Layer 7 of a small transformer language model trained on English Wikipedia (12 layers, counted from 0, width 128).
Take only the direct path to the model's output, skipping the later layers: a vector added to the residual stream pushes a token's score in proportion to its dot product with that token's output vector.

Output vectors of the tokens that the questions are about. A number n stands for n times 0.01.
"w": 42 10 1 9 -10 7 -28 -51 30 9 -35 24 16 -18 -63 1 -8 41 0 -11 2 4 29 18 20 -28 -8 25 31 -6 -14 18 -2 -4 -9 34 -14 34 52 30 -7 -5 17 8 0 7 -29 -26 -31 6 40 5 -24 -10 11 -1 -23 -12 -12 63 16 -20 50 -16 -36 42 -25 39 -55 -10 -50 -14 -6 27 6 -34 -26 17 -5 63 42 -23 -22 -19 -19 2 -28 22 9 30 -8 8 13 -34 -30 -12 35 9 10 -4 11 52 -19 -10 -56 -35 8 -6 7 -44 18 -11 17 28 -21 -6 -82 -47 20 7 32 -24 -33 46 37 27 0 -16
"$": -18 -9 -25 -44 19 -16 -17 17 37 21 -19 -16 7 35 -22 39 27 1 40 1 -5 -51 -6 24 -9 20 38 21 -10 1 39 21 -10 -15 17 -11 -8 16 -11 -17 -28 -36 14 14 7 23 -57 17 32 19 -31 -13 3 -23 -10 29 -25 44 -19 41 -24 -20 -34 31 -14 -32 -7 -21 26 15 95 -28 -7 11 -15 -16 -20 4 17 3 0 -61 -25 -1 -16 62 -25 -27 11 40 -37 7 60 -18 14 -8 11 -51 17 29 -16 -19 35 -10 -57 43 -3 -3 -41 8 0 9 -7 4 12 -22 -24 13 47 5 -16 -7 -29 -2 -28 40 -1 19
"‘": 30 -8 74 9 -16 15 17 -42 31 -11 -15 -33 -9 13 -44 22 -15 33 35 31 -26 -24 20 35 3 22 45 29 42 14 13 21 7 -22 24 -27 -23 -25 4 -2 -12 -6 -22 35 -7 -13 -17 33 1 31 -23 9 8 25 -31 -6 24 25 -53 -6 3 15 11 17 -10 12 -21 -59 49 26 0 15 4 -30 -43 34 -11 3 -29 -6 13 -17 18 -28 -11 -2 -18 -15 39 -56 -41 -1 37 7 2 -5 25 -22 -13 -28 -55 -14 -19 41 -3 -5 -11 -43 -13 -4 25 -13 22 16 6 -9 15 -30 14 -16 24 37 10 -7 -30 -10 -17 -15
"ñ": -1 -21 35 -12 29 16 14 29 50 64 -43 -14 -10 -29 7 0 6 70 13 -14 -23 -33 27 25 -7 24 21 31 10 29 1 16 45 12 -31 46 -6 9 24 33 -30 -30 -11 22 -31 -28 12 6 -1 25 -4 18 35 9 -36 -9 56 -2 40 29 -20 -28 -19 18 -43 22 38 3 10 -38 1 -14 2 -49 -32 5 28 18 -61 12 40 -51 7 -42 -39 -25 10 13 17 -28 -45 -52 -9 -23 -12 -26 51 17 -27 16 -49 -32 27 37 19 62 34 2 -29 60 56 -10 -1 -35 -9 19 6 -9 -8 -18 -63 -31 -46 -16 -66 3 -29 -32
" s": 5 28 12 -7 3 42 -46 -1 -8 2 19 -12 13 18 0 1 -3 -6 21 17 -20 6 1 8 13 -30 -17 -12 -46 -46 -13 -9 -15 7 27 -33 -6 19 -31 -9 -9 32 33 -26 -16 2 -19 17 22 0 16 29 21 25 6 -13 -35 -9 5 5 -34 6 -5 -17 0 -22 17 10 5 4 -20 18 -6 23 30 -15 -15 -12 -12 -1 -3 -25 -37 2 33 18 -4 5 -16 15 25 -2 6 20 -2 5 -2 23 18 5 20 -28 11 14 -17 13 -22 -17 20 3 -23 10 -33 -10 35 -17 -17 -8 7 23 -7 17 18 -11 29 -28 -20 26
"(": -15 -52 -45 34 16 67 4 1 -13 6 52 -41 -28 -11 44 13 20 -1 40 9 7 -46 -24 52 -49 -21 40 34 -9 -17 -26 8 -50 8 11 -20 -3 -45 10 -26 -20 -7 2 -6 2 8 -34 8 -41 32 -36 10 -18 6 -12 31 -16 17 -62 22 -36 1 -6 34 -31 21 -28 -8 -6 -10 13 34 -37 -69 4 39 1 43 35 11 -16 -2 -17 -39 4 -5 5 -17 -6 -14 1 -30 19 -14 45 32 27 -4 -20 25 -7 15 -2 2 -12 24 20 -30 19 -12 1 -22 68 31 22 11 1 9 13 -8 37 26 -17 -12 18 -1 2 10
"al": -12 -6 14 -24 4 24 2 6 -73 -40 46 -9 22 -19 -21 -38 3 -27 14 -13 31 -9 -21 -9 -8 -5 -4 24 -19 -12 4 -56 46 19 6 -4 -3 -17 22 3 -7 14 -17 1 44 23 -2 5 -30 -13 28 3 2 -19 -24 6 72 -19 22 1 -55 49 -10 3 17 -2 0 2 -26 -9 23 8 29 -26 35 22 5 -6 8 20 -50 -33 75 -9 -21 -3 39 2 10 -20 -20 43 -14 -5 -11 -5 -7 16 -35 -4 -30 -15 -13 51 -50 -3 27 -47 19 -39 50 -5 24 -26 -65 -26 -8 -29 -8 24 52 4 23 55 43 42 3 -15
"id": 69 -23 38 -16 10 15 9 -34 -8 18 -17 -9 -19 -23 -27 -4 13 7 11 31 30 -12 60 27 7 -7 2 2 17 -65 19 -46 -20 7 -4 -4 -61 25 30 -21 16 8 35 -17 -38 17 19 37 65 1 -8 -7 1 -26 -42 19 11 11 52 19 -4 -20 -13 24 26 59 -33 45 -18 23 49 -52 5 -4 17 -1 -21 -34 -3 -46 20 36 -37 -3 -58 11 49 -39 24 -11 2 11 30 16 26 -38 -42 18 -49 28 -27 -5 23 34 -17 12 -13 -14 -22 -39 24 -36 3 1 -5 -7 18 -52 19 -7 43 -10 -21 -34 -42 17 5 -41

Output weights of attention head 4. The head adds the sum of these rows, row i times number i of z. A number n stands for n times 0.0028.
o0: 7 -20 33 24 1 2 6 -31 -22 -22 -23 -7 28 1 16 13 24 -12 -4 9 -8 -1 -5 -19 -16 25 -14 -6 2 -57 -26 -1 -16 23 21 32 19 9 26 -13 -9 15 -24 -35 -48 -6 14 32 -9 36 9 -21 -6 -24 19 12 -6 12 -42 17 28 -16 22 -5 -16 16 0 -13 39 -10 22 26 -20 -47 3 14 29 17 23 -7 -34 -54 -35 25 15 -4 -27 -33 12 -22 -8 39 -7 29 8 -25 -21 -21 -33 -3 -20 40 -1 -13 -31 2 -7 26 37 8 -8 7 3 -14 -16 -14 -19 11 -1 -32 -20 -10 -21 -41 57 43 -6 -20
o1: 10 15 55 44 -1 -10 6 -2 -7 4 -27 -7 -38 -26 0 25 -33 6 2 36 -20 9 8 12 6 -2 -33 -26 -5 9 1 -22 4 9 21 -10 11 20 32 39 7 2 -22 -1 18 -8 -16 10 -6 -5 14 8 -34 -4 5 16 1 4 -30 -4 33 31 -43 -14 17 -16 -15 -25 -15 5 -23 -24 26 -22 6 4 -4 -36 17 -12 15 3 45 4 5 -21 -20 -50 19 -23 -45 17 -2 2 -21 -23 -19 -6 9 33 -1 1 -5 -27 -18 12 6 13 1 4 8 -10 -16 2 8 22 15 2 -3 -8 23 27 -49 24 -27 -21 30 -27
o2: 25 -1 -41 -33 5 8 -4 31 -8 -12 8 11 -21 29 22 13 -18 13 -24 13 14 4 -29 16 -32 -20 19 -29 -10 -33 40 32 1 50 -36 -26 -14 -17 10 -30 6 -40 -40 -9 -4 -36 11 -10 -3 31 -27 15 -29 37 -9 20 -4 8 46 43 35 24 22 -24 -18 -22 18 9 18 -17 -18 4 1 15 30 -8 35 37 -13 -49 -1 -25 6 19 -11 15 -31 -7 17 17 -11 -16 18 -53 1 -35 0 -9 20 -6 -7 -14 18 -5 -16 33 -16 -3 -6 62 13 40 2 -30 -2 -16 -8 3 -20 -29 -2 17 35 35 10 -42 19 45
o3: -18 15 -13 -7 -2 14 -42 16 -12 -35 38 25 19 15 -22 6 12 16 -7 43 -7 -8 -7 18 -15 -11 -21 2 -33 -18 -6 9 -12 9 4 -21 21 3 16 -28 1 -16 -5 -11 8 24 -64 18 5 1 17 8 -28 -26 -12 -3 -16 -5 1 54 -5 -6 -35 55 4 14 16 39 -28 -13 14 -45 28 -13 -17 -34 15 -28 34 4 35 -15 10 4 -4 -9 8 22 -22 49 55 1 16 4 6 -17 31 -21 -6 -22 9 14 -6 -20 -9 -19 6 -67 -21 33 -6 8 22 17 -7 -20 34 -24 37 -7 8 1 -16 10 64 8 25 32
o4: -18 -12 -30 -4 7 27 -76 -36 -1 -43 -8 20 8 -1 -2 24 48 -4 26 -1 -55 28 31 10 15 -12 56 -8 25 -2 16 -9 9 -51 -7 -27 15 -24 14 -42 1 1 61 -31 21 -24 -23 -25 -30 -13 -32 12 -43 -11 38 23 -9 21 -13 14 -6 -3 -10 31 -19 -78 -10 -44 -1 1 1 -5 -48 -27 -10 31 16 23 8 12 -9 2 -4 28 5 33 7 -41 -12 6 -10 39 20 -2 15 47 -18 6 34 -28 -21 -5 6 11 -13 -33 -12 21 -4 7 15 -4 41 12 38 6 20 42 28 2 3 14 -1 -6 24 34 -21 -7
o5: 7 9 0 5 4 23 34 11 -1 19 -9 -62 36 26 -9 32 -27 38 -35 -11 -5 38 33 -3 4 27 10 15 -11 7 -45 -5 24 -6 -21 -15 42 -13 0 -31 -12 -43 -11 -62 17 16 -18 -12 14 -13 33 22 15 -13 1 -9 34 48 -9 15 -50 1 -10 -14 -19 9 4 -1 36 19 7 10 1 -43 -26 -18 15 -18 2 -50 7 14 15 -18 -9 30 6 25 -4 -8 -23 3 -12 41 2 28 -15 3 -1 37 -14 13 30 35 5 28 -5 -20 -29 -14 24 6 -17 1 -24 -28 -6 0 -15 -5 15 9 8 -47 6 8 -20 1
o6: 4 -14 35 -12 -13 1 5 -15 30 -34 -61 7 7 34 -57 -10 46 45 -23 15 2 2 11 30 40 -23 -2 25 -23 -8 22 -5 23 -4 13 2 -1 -5 -46 10 19 4 -16 3 41 8 11 16 -21 12 1 -24 -10 -27 16 -39 14 1 -10 3 -7 78 10 21 -14 -18 -21 10 -10 -1 -23 -35 -29 -9 -1 41 9 15 14 -16 -41 -4 3 0 -6 -11 -36 15 -11 9 -3 -17 -3 -1 -24 -12 11 5 -38 -34 7 9 -24 1 -8 18 17 -4 -16 -22 1 22 -2 27 16 -14 9 -19 -4 13 4 14 -3 -6 -2 13 15 12
o7: 2 32 -38 32 14 5 75 6 -2 -8 -2 -8 -15 -29 21 -38 -25 -26 19 -42 -30 -9 22 5 -2 -9 -33 8 -60 -21 8 -4 4 10 -7 22 -15 -38 26 -8 -37 -6 43 -28 46 15 27 -24 -25 -7 4 4 -9 24 -37 6 -31 10 -30 -41 3 23 17 -59 32 -43 -3 42 -15 10 -24 -15 28 36 39 38 7 2 5 -51 -39 -34 22 1 -14 26 -42 3 -10 -17 5 -19 -18 35 12 22 5 -17 19 9 -16 -17 -6 2 28 18 -29 12 30 1 -35 16 15 50 -6 -28 15 11 -5 42 -11 14 28 2 21 5 53 54
o8: 18 15 -23 -22 9 -49 17 26 -8 15 6 -45 12 -11 6 5 7 -25 -7 19 19 22 -7 -49 47 8 11 40 7 -51 15 -15 16 19 32 30 58 -1 25 6 2 -20 -17 13 -25 20 -3 -7 47 24 38 -6 -32 2 -1 0 -22 -40 -2 25 11 67 -8 47 42 24 9 7 14 -8 -35 -8 15 -23 -15 -4 2 -34 -16 -49 -1 21 27 -43 19 -11 3 24 23 -60 -10 -38 -15 23 1 28 11 -54 -18 15 45 56 -7 -44 -4 -39 -23 20 -23 -10 -18 20 -25 -9 -32 -6 16 -11 -26 2 -23 -2 -52 28 -12 18 3 31
o9: 7 -30 45 -46 12 -18 21 -20 -33 3 17 0 -14 -7 -5 10 17 -35 -10 -7 9 -30 -21 -13 -32 4 -41 -16 -36 47 -10 1 -3 -11 9 18 5 -13 7 2 -9 -27 -28 11 -18 23 -1 -13 -28 5 11 -6 31 1 32 30 1 -16 9 32 30 26 -37 4 -25 36 11 4 38 35 7 -16 -33 -13 -8 5 55 2 11 -11 9 2 -29 16 34 -15 1 3 -35 29 -11 25 -9 -10 -34 50 -25 0 -27 3 -20 -11 -4 16 28 8 13 -17 -2 -21 23 -18 7 7 8 -16 21 21 -8 18 16 -14 -19 44 -51 -4 33 10
o10: -4 36 2 1 -8 3 25 -45 13 -49 -30 14 17 0 -14 -8 28 -15 49 0 -5 -24 -2 16 22 12 -11 12 29 -2 21 47 22 -10 32 -57 -3 26 56 -5 18 11 19 -21 37 -16 -27 -5 9 1 32 -8 -31 40 -9 -45 3 34 -6 -12 -22 -27 -26 -55 -52 24 -60 -15 7 -20 -24 33 37 -25 -31 43 -64 -24 -15 31 -12 18 22 23 29 -23 -9 -39 -6 18 1 37 9 -60 -6 -30 -8 75 25 14 -15 23 -28 5 -24 -7 -2 1 -23 -10 51 2 -13 -4 -28 23 -16 -47 5 24 6 17 3 -40 58 0 17 -32
o11: 66 -9 -19 2 -28 28 -11 1 -3 -22 -33 -21 -17 -1 16 25 46 -14 42 10 54 11 -22 45 -24 2 26 -7 -5 -25 12 -60 -22 2 9 -3 -29 19 13 -59 -27 -12 -9 -41 -14 33 5 -37 -7 4 -46 -6 -2 58 15 -5 -17 -7 3 22 -11 15 10 -2 74 -53 -14 31 -59 -4 7 6 -18 -13 29 -66 18 39 -24 44 11 27 1 26 45 -12 -20 5 -23 -23 35 8 -19 -20 6 25 40 -23 10 -25 -2 -13 32 -23 1 13 2 -6 -14 23 -8 -28 -1 1 20 -33 10 44 33 32 -12 1 -14 -31 15 23 29 -10
o12: -25 -10 -3 -7 -12 13 5 6 -21 8 -15 19 15 23 -29 -47 -5 46 -25 -1 -3 -43 26 -3 10 4 -19 30 20 1 -1 -34 -5 17 22 9 13 -20 11 -9 -23 18 14 10 0 10 -2 -30 12 -38 -24 19 -11 2 10 1 -17 2 -5 -21 14 9 28 -24 24 -22 -17 -27 22 8 28 28 -5 14 -11 31 13 -27 -21 -28 -21 1 -23 16 -12 2 8 -52 -9 39 33 -31 3 -30 -8 -7 28 -4 -5 18 0 -29 22 -3 26 -29 -25 27 -28 -13 -4 26 -18 -4 -7 7 -7 -18 -9 -1 2 55 -33 -5 31 55 10 -2
o13: -20 -16 -9 -8 6 22 -35 -11 -12 12 -4 25 -16 -18 17 -1 35 -4 20 13 36 -5 15 22 -24 -3 26 44 8 17 28 24 -12 -29 -3 5 -8 -32 17 38 -21 -30 28 -25 -26 11 -10 27 -2 42 -26 -4 -29 53 5 3 -17 -35 35 32 0 34 31 11 -26 12 -9 15 -43 -13 33 17 -3 -5 45 15 -5 -38 -4 11 0 -25 -36 -39 17 -34 -32 -53 5 -13 -3 19 -7 9 11 36 52 12 -18 12 -11 -20 -51 23 -27 0 -38 -12 35 57 1 8 7 23 28 -2 -16 -10 -6 -42 1 13 -23 -21 9 -22 25 -24
o14: 8 -27 16 3 -12 -10 26 24 35 7 -25 -13 -21 9 -5 7 22 12 -8 4 4 6 -7 18 25 7 7 -8 10 -39 -26 -1 -10 -25 55 -16 -13 31 -22 9 -8 -30 -31 21 19 9 -28 -8 -12 -1 15 -38 30 -3 -11 -11 19 -26 -34 -16 8 12 -9 -21 33 11 32 9 1 -15 -18 -2 27 -31 -3 -20 3 24 -12 27 -19 12 9 9 -3 -14 2 23 -42 0 16 30 5 13 22 -9 8 6 -32 -26 1 -52 -23 5 39 -15 30 -59 -25 28 6 14 19 20 -6 -13 27 -1 24 -8 3 -10 -4 8 -19 6 47 -26
o15: -7 7 -9 -20 -19 16 4 -11 -16 42 -32 -12 -50 13 16 6 33 14 6 30 6 -15 11 -11 9 5 9 -21 -12 8 8 31 13 8 -11 0 10 2 -19 12 -37 2 28 13 -16 7 20 -24 4 -23 19 11 -5 -17 -19 -30 2 -2 -21 31 -1 31 23 -12 -14 12 3 -16 -27 5 -13 8 -10 11 25 -16 -23 -13 -44 -29 -9 12 19 -33 -9 -1 -14 3 17 -53 -24 -6 -6 -2 19 -4 -3 2 11 32 15 -7 -4 21 -12 32 -15 -14 -3 -1 -29 30 -10 7 -17 32 11 53 -9 39 -7 -5 -15 1 5 -20 -23 28
o16: 7 13 0 37 -37 12 -34 -21 51 25 -30 -1 -16 -9 5 76 -4 5 38 7 5 8 -23 8 9 7 28 27 -19 21 30 17 -4 -8 17 -25 6 9 0 -9 23 -6 29 -12 -19 -9 2 23 0 -27 -27 -19 31 -10 -13 29 11 24 16 -46 1 30 -37 17 -6 1 -30 -24 -22 1 3 -5 -2 -40 -35 -43 51 -11 50 -14 -13 31 0 -37 28 -22 3 12 1 -1 10 -22 -9 -16 5 28 -32 -26 10 -17 4 -30 -6 35 -52 -11 5 -19 10 7 10 -34 20 3 31 12 18 -9 -7 -59 -26 9 10 -40 41 -10 -14 0
o17: 27 -1 -3 10 5 0 8 3 -4 27 9 -22 -15 10 -27 -6 8 -25 23 7 23 -13 1 -1 1 41 -6 -8 14 2 -7 14 11 -13 -2 20 23 -20 9 1 14 -9 4 -14 -19 25 13 -2 -42 23 16 17 16 17 32 25 6 -23 -7 5 20 -25 6 -37 -3 -33 9 -30 -10 16 1 10 12 -21 -5 51 1 -3 -7 -2 -39 -45 -2 -18 -5 28 -1 -11 50 -25 -22 18 -13 -24 1 25 35 -9 -46 -2 1 -6 3 23 -4 19 -24 -16 -18 12 -9 12 -3 24 -8 -3 7 -16 -9 0 -7 3 16 -17 -25 -12 3 11
o18: -32 -14 8 -46 34 -51 -5 -9 20 -46 13 3 1 -30 24 12 -13 -21 -7 2 -10 8 -38 49 -11 14 27 7 9 -1 35 -50 -8 -5 -9 -31 -10 8 5 34 7 -19 -38 -1 -5 17 -16 14 -7 20 11 19 -7 5 -29 -4 14 36 37 -1 -19 -5 -4 7 -11 10 29 -31 27 -9 10 -6 3 -40 -11 59 3 34 15 12 27 12 -3 -36 -38 36 8 34 -16 -18 -12 37 10 14 28 -9 -3 -11 6 5 24 -18 -22 -8 17 5 -12 4 21 4 20 39 -39 -27 17 6 -21 9 20 -29 -26 -14 9 -13 4 -16 -45 10
o19: -34 19 -18 1 -10 22 -25 41 13 3 -13 32 18 10 -54 -12 -4 -3 -39 -17 27 0 18 -45 20 24 -47 20 0 -4 5 -31 -7 -15 -18 8 26 -10 15 -30 5 -36 5 25 12 -18 -22 13 30 -13 31 -7 30 -32 29 33 55 -20 32 33 1 -2 -27 14 -40 -26 20 -13 -54 -16 -11 -16 -26 3 23 11 35 57 -18 -16 -27 8 -19 -2 11 -12 -7 18 1 23 -15 -15 -13 -2 28 16 -25 11 12 -6 30 14 -10 -27 14 -16 14 -3 -12 27 -57 -22 -5 -13 8 9 -26 19 37 12 5 8 -37 27 4 14 7 29
o20: 2 2 15 -9 11 26 -4 -27 25 5 -13 15 4 -44 22 9 20 -24 32 -12 0 27 32 -44 -10 64 30 -6 -30 12 -40 16 48 5 -18 -42 -2 -3 -9 -7 28 -10 -11 -52 46 -29 -16 0 38 -10 -5 -3 -19 -3 -58 29 -44 -2 -39 22 -9 2 -21 -15 -4 14 -2 -27 -3 -13 -17 -21 -5 5 35 -1 21 9 27 -3 14 31 7 26 -35 -13 21 -20 15 -17 -47 -3 -22 17 -5 -28 40 -5 23 5 -38 1 -27 -47 -11 28 3 1 12 5 36 15 -3 7 -1 22 17 37 11 -9 -7 -4 -28 55 12 -19 36 8
o21: 17 -28 -1 38 13 -51 -31 16 -13 -12 -24 8 0 11 51 -26 24 19 26 39 21 12 37 0 -6 -40 21 3 22 3 24 -32 -23 13 7 -23 -6 -45 13 2 -49 10 27 27 33 -23 -15 -31 -36 -18 -25 11 14 -67 25 21 -22 -9 -6 -15 52 4 -25 56 5 23 7 -39 -25 18 14 21 18 -70 1 -42 33 -29 47 -15 29 29 17 51 9 16 10 -5 -77 20 -23 -18 6 16 1 -19 18 -14 -8 9 9 -9 -11 13 -38 10 12 46 -30 -8 -41 -9 20 -3 -8 9 23 2 4 -44 -12 7 -53 13 -23 -9 -19 -14
o22: -8 -12 1 7 -2 17 12 28 18 6 -17 19 13 -45 29 22 43 -2 -14 -2 22 9 14 -15 -6 6 37 3 17 -4 12 -16 -26 -28 -7 2 -17 17 22 -27 13 26 2 1 -30 30 -2 2 9 -37 24 27 -3 -9 -8 -23 -11 -2 -26 -12 43 -5 29 -1 6 -7 -20 -3 -29 33 -31 -3 -35 -4 4 -19 10 36 20 7 -3 2 17 5 -46 11 2 -10 2 -26 -10 9 -33 -19 -1 20 16 -5 -12 11 -6 15 13 -10 -7 15 16 5 -21 4 -10 1 -7 -11 13 8 2 3 -28 7 -19 11 -46 45 12 11 -11 0
o23: 32 -22 14 20 19 13 26 22 8 1 -1 -2 -17 -11 -15 33 -2 15 18 4 -3 9 -5 3 43 20 -18 6 -22 -42 14 20 37 -2 12 -2 -21 5 -31 -14 -14 -32 -2 -4 5 48 -18 -17 12 -7 25 22 1 -2 -9 4 -11 -3 7 -13 -5 -9 11 40 -39 6 -20 -21 -25 2 1 24 29 1 -2 -17 4 4 37 3 -12 -28 -54 14 42 -27 23 3 -26 -26 15 9 15 -27 -36 23 -4 19 -21 15 31 -16 -34 3 10 25 -4 -50 0 18 -32 19 -2 11 -12 3 23 -1 13 15 23 -13 -36 2 39 -7 -16 -3
o24: 2 -4 -7 -20 -3 23 31 29 9 6 -45 14 -42 12 11 20 -20 -18 -9 -26 -35 30 17 6 -7 -17 26 -12 14 4 -6 -10 1 47 16 3 -40 4 31 -1 -28 -7 -7 -28 -1 27 -8 -25 -19 -1 -6 -18 5 -13 -31 14 35 -17 21 16 -8 -12 -7 1 33 -12 24 1 -22 -22 -16 -52 35 -1 -22 1 38 -16 20 -24 19 49 -28 -36 0 37 -5 8 -7 -6 37 -49 10 19 -27 3 13 21 5 12 -10 -10 -12 35 36 15 23 12 -19 21 -1 5 -8 2 -12 23 33 -44 -16 -47 26 -14 -3 -5 -6 3 29 13
o25: 44 -16 16 12 -19 2 44 -23 -6 -3 -6 11 10 5 -5 13 2 -7 -29 35 4 32 10 19 -1 21 13 -4 -58 -9 4 65 -4 -1 -28 35 40 21 29 -2 8 1 11 22 -14 25 9 37 -9 20 -27 1 22 9 -57 -47 -12 22 -21 -1 -20 -53 -6 25 -49 10 -7 -10 20 -11 15 -15 -6 6 42 2 -12 -69 5 -19 -14 -27 8 -5 -41 -25 -8 2 -16 14 -10 -16 31 -22 6 -23 -16 19 3 3 -38 42 -13 26 -1 12 -20 -26 12 -12 33 -3 16 -40 -18 13 2 -12 3 -36 5 23 -46 -9 9 12 94 4
o26: 35 18 -10 12 -19 -23 -33 -28 -20 -28 -12 8 22 14 4 -25 19 36 2 -11 -15 11 -6 3 1 -59 0 33 -26 14 -55 -11 -7 -5 -45 49 -31 -7 30 55 7 0 32 16 2 -12 22 -28 -17 42 -17 -3 28 2 1 -26 -13 -24 27 -16 -23 11 33 -4 -54 22 28 -1 25 -37 0 28 -10 16 43 30 21 13 24 -11 5 7 2 7 31 -35 11 -12 17 -2 -3 -26 -13 -32 -24 -28 -36 -1 -17 67 -29 -1 -24 13 27 32 34 -21 15 -8 7 8 -2 -2 -42 -49 22 28 -28 16 -12 1 -16 -9 10 24 23 25
o27: 30 39 -15 2 -19 -6 -14 -22 -43 58 26 -17 -26 32 -16 23 70 18 23 7 7 -2 23 -4 -11 -4 4 11 -6 1 6 57 19 -17 25 -6 28 -1 -7 1 43 2 -21 2 -18 20 -28 21 5 37 -31 1 -11 63 17 -27 -15 19 -9 -17 -17 -1 18 -33 -42 9 8 3 -30 19 -35 27 13 -37 -6 24 -38 0 -9 2 -53 25 15 -30 -4 21 -4 -9 65 -16 39 -1 36 -37 32 -36 -32 -35 -29 21 -4 -65 -46 -18 -2 -10 -12 35 -17 -32 -51 18 -38 -17 -20 56 8 22 -7 4 34 -12 10 30 31 -39 8 0
o28: 21 11 10 -5 -2 -17 46 14 16 -1 -5 -1 4 -38 3 3 -36 -11 6 -43 -21 -25 -42 -6 20 16 -60 -36 31 1 -3 -9 10 1 -25 -3 33 45 -45 -35 -21 13 13 4 -25 3 -37 -16 -9 -9 -7 10 13 5 37 -43 45 14 31 6 14 -1 21 10 17 4 -5 -29 17 2 13 11 1 -42 -9 -20 -7 0 7 12 -28 35 -28 30 -1 -1 38 -21 -20 32 29 -4 15 -25 8 5 29 11 -8 -49 -4 -13 14 -17 -3 -5 26 4 -45 -24 -3 -6 1 -1 32 -15 17 -36 17 21 39 -30 41 -20 12 -25 11 -1
o29: -9 -28 -18 15 14 33 -22 -24 39 -21 1 -10 21 36 -23 -42 3 -24 18 -9 -27 -9 10 19 26 -29 4 -14 37 -30 -4 18 15 -30 6 -13 -22 -8 -15 21 17 -32 -37 -13 2 -25 26 -9 -15 8 -16 -17 -26 67 12 12 -32 34 -64 -8 13 -40 11 31 -3 -25 5 35 15 -13 -14 -25 -16 -14 -9 -2 -15 0 -52 1 21 13 -8 8 12 9 -8 25 -37 18 -41 -14 60 28 -9 12 -25 24 13 -9 -22 27 -5 43 -63 43 29 11 -5 13 -1 -2 27 -16 29 38 15 -17 4 -32 17 -6 -7 24 2 1 -24 4
o30: 33 21 -6 41 -6 -38 -7 -21 22 36 -27 -20 12 23 9 -3 -8 9 -16 14 11 14 28 27 28 35 19 20 -2 -45 9 -14 -12 28 -27 -7 27 -14 -2 13 44 -19 -5 18 8 -1 10 -6 22 11 -39 -5 -1 -36 -9 9 32 9 28 33 -17 -2 -18 -66 -48 -2 -4 -25 -18 28 34 -6 -44 33 -8 13 23 -35 -34 -32 3 19 32 27 -17 8 -13 -15 -3 25 33 33 -9 19 -5 9 -28 -14 10 27 13 -39 13 -49 33 12 -4 5 45 -5 -35 -5 30 -26 17 5 -16 -8 6 6 30 -2 -14 -29 7 -23 -13 -31
o31: 0 -14 26 -8 -4 34 -10 -20 5 -58 13 24 -19 10 -14 2 -13 5 18 -52 -19 23 37 -37 -44 1 3 -2 -6 3 -10 -39 30 -19 -15 3 -3 -28 -20 -19 -13 9 7 14 -26 23 -19 -10 1 -4 -2 -34 2 24 -15 -8 15 -19 15 7 -13 -43 6 -20 34 41 42 2 14 14 4 21 9 4 8 28 52 32 14 -9 30 25 27 -27 0 -25 -4 -13 15 -21 -1 -13 39 35 -9 -8 38 -14 -30 9 58 -10 -15 21 -45 11 10 -42 -24 10 9 24 9 -40 -20 13 28 20 43 -35 -23 6 12 -30 1 -15 33 15

Each question shows a token from some text and the vector z that the head gathered there. A number n stands for n times 0.036.

" |": 9 -11 1 50 39 37 13 -22 -58 -2 27 8 -30 54 8 36 2 9 -11 40 26 -26 -19 62 -7 36 6 19 5 -10 14 -20
Which three tokens does it push up most, strongest first? "(", "$", "w"

" a": 6 5 -17 24 16 38 14 -3 -30 -4 30 -9 10 0 12 12 -7 11 -14 6 8 -15 -10 21 -3 17 -3 14 18 11 -2 2
Which of these tokens does it push up most? "‘"

" in": 0 -15 -5 35 -12 43 11 -25 -31 -20 10 -16 13 31 -14 18 21 -2 -13 16 -25 12 -27 -12 38 23 2 18 -6 4 30 2
Which two tokens does it push up most, strongest first? "id", "ñ"

"–": 40 -65 -6 45 -5 50 13 -55 -18 -37 10 9 4 28 31 29 -28 18 -3 26 -31 -60 -11 44 -43 17 -7 42 10 -4 -9 18
Which two tokens does it push up most, strongest first? " s", "w"

" t": 6 -8 -15 18 -7 26 13 -3 -30 -1 33 -15 4 16 2 31 -4 2 -12 20 5 -24 -9 24 -28 26 31 10 -12 -2 16 10
Which of these tokens does it push up most? "w"

" A": 3 -8 -12 24 19 48 9 -9 -19 -16 25 -16 2 15 -20 24 -1 -2 -3 33 0 -38 -20 4 -15 9 22 18 -8 -15 30 -9
Pushed down most: "ñ"

"an": 24 -20 -1 3 -25 41 1 -9 -13 4 22 -2 0 12 -1 21 -24 27 -13 28 -19 -58 -26 52 -12 41 48 26 -3 -26 8 10
Pushed down most: "$"

"st": 42 8 -28 17 -7 57 14 -62 -5 10 62 -61 5 20 33 39 7 -9 20 11 -23 32 -16 15 -4 41 11 20 -8 -4 16 32
Which of these tokens does it push up most? "‘"

"en": -1 -20 -2 1 -11 41 5 -9 -16 -8 13 -7 -6 19 -3 42 -20 22 -7 3 -5 -33 -6 19 -13 22 8 15 -20 -10 -2 16
Which of these tokens does it push up most? "ñ"

"z": 18 -2 -8 23 -13 25 1 4 -12 4 13 -19 -5 20 3 38 -13 4 -24 16 15 -27 -14 19 -29 27 40 28 -20 -19 21 -3
Which three tokens does it push up most, strongest first? "w", "al", " s"

"1": 17 -6 -18 19 -2 32 17 -23 -18 -1 27 -11 -11 16 1 11 1 10 -16 22 2 -28 -4 8 -11 27 12 15 8 10 -3 -2
Which of these tokens does it push up most? "w"

"9": 43 -65 25 53 -13 44 -3 -54 -11 9 12 -18 -41 -1 14 20 -39 36 -6 46 2 -47 -26 45 -56 30 22 41 27 -4 -39 36
Pushed down most: "id"

"es": -11 0 -11 6 11 29 10 -30 -29 -11 20 -16 -1 3 -11 22 -1 16 -4 16 -13 -24 -1 7 -30 8 -1 24 4 6 19 -2
Which two tokens does it push up most, strongest first? "‘", "w"

" ": -7 2 -30 34 16 56 35 -31 -48 11 -4 -8 -17 29 13 48 9 -7 -11 31 13 -11 -14 29 -17 12 13 4 -25 3 14 -11
Which of these tokens does it push up most? "$"

" as": 5 -6 3 22 5 17 7 -22 -25 -8 18 -5 7 7 0 25 -13 -6 -9 36 -10 1 5 26 -5 13 8 25 8 -17 9 -11
Pushed down most: "‘"

"in": 4 -44 -27 29 10 85 31 7 -59 -22 21 5 43 24 -7 16 1 2 -18 26 -36 4 -38 -16 59 24 51 18 -36 36 29 6
Which of these tokens does it push up most? "("

"oun": 1 -18 -8 16 18 41 3 -17 -10 -20 28 -10 3 30 -23 22 10 11 7 21 -6 -37 -7 8 -22 8 17 24 0 -28 25 -16
Which three tokens does it push up most, strongest first? " s", "w", "$"

" Y": 6 -6 -22 41 -10 60 4 0 13 -20 -24 -44 21 12 -40 40 -24 1 -31 60 -22 -24 -18 -4 -10 -20 25 15 -7 -69 23 -10
Which of these tokens does it push up most? "al"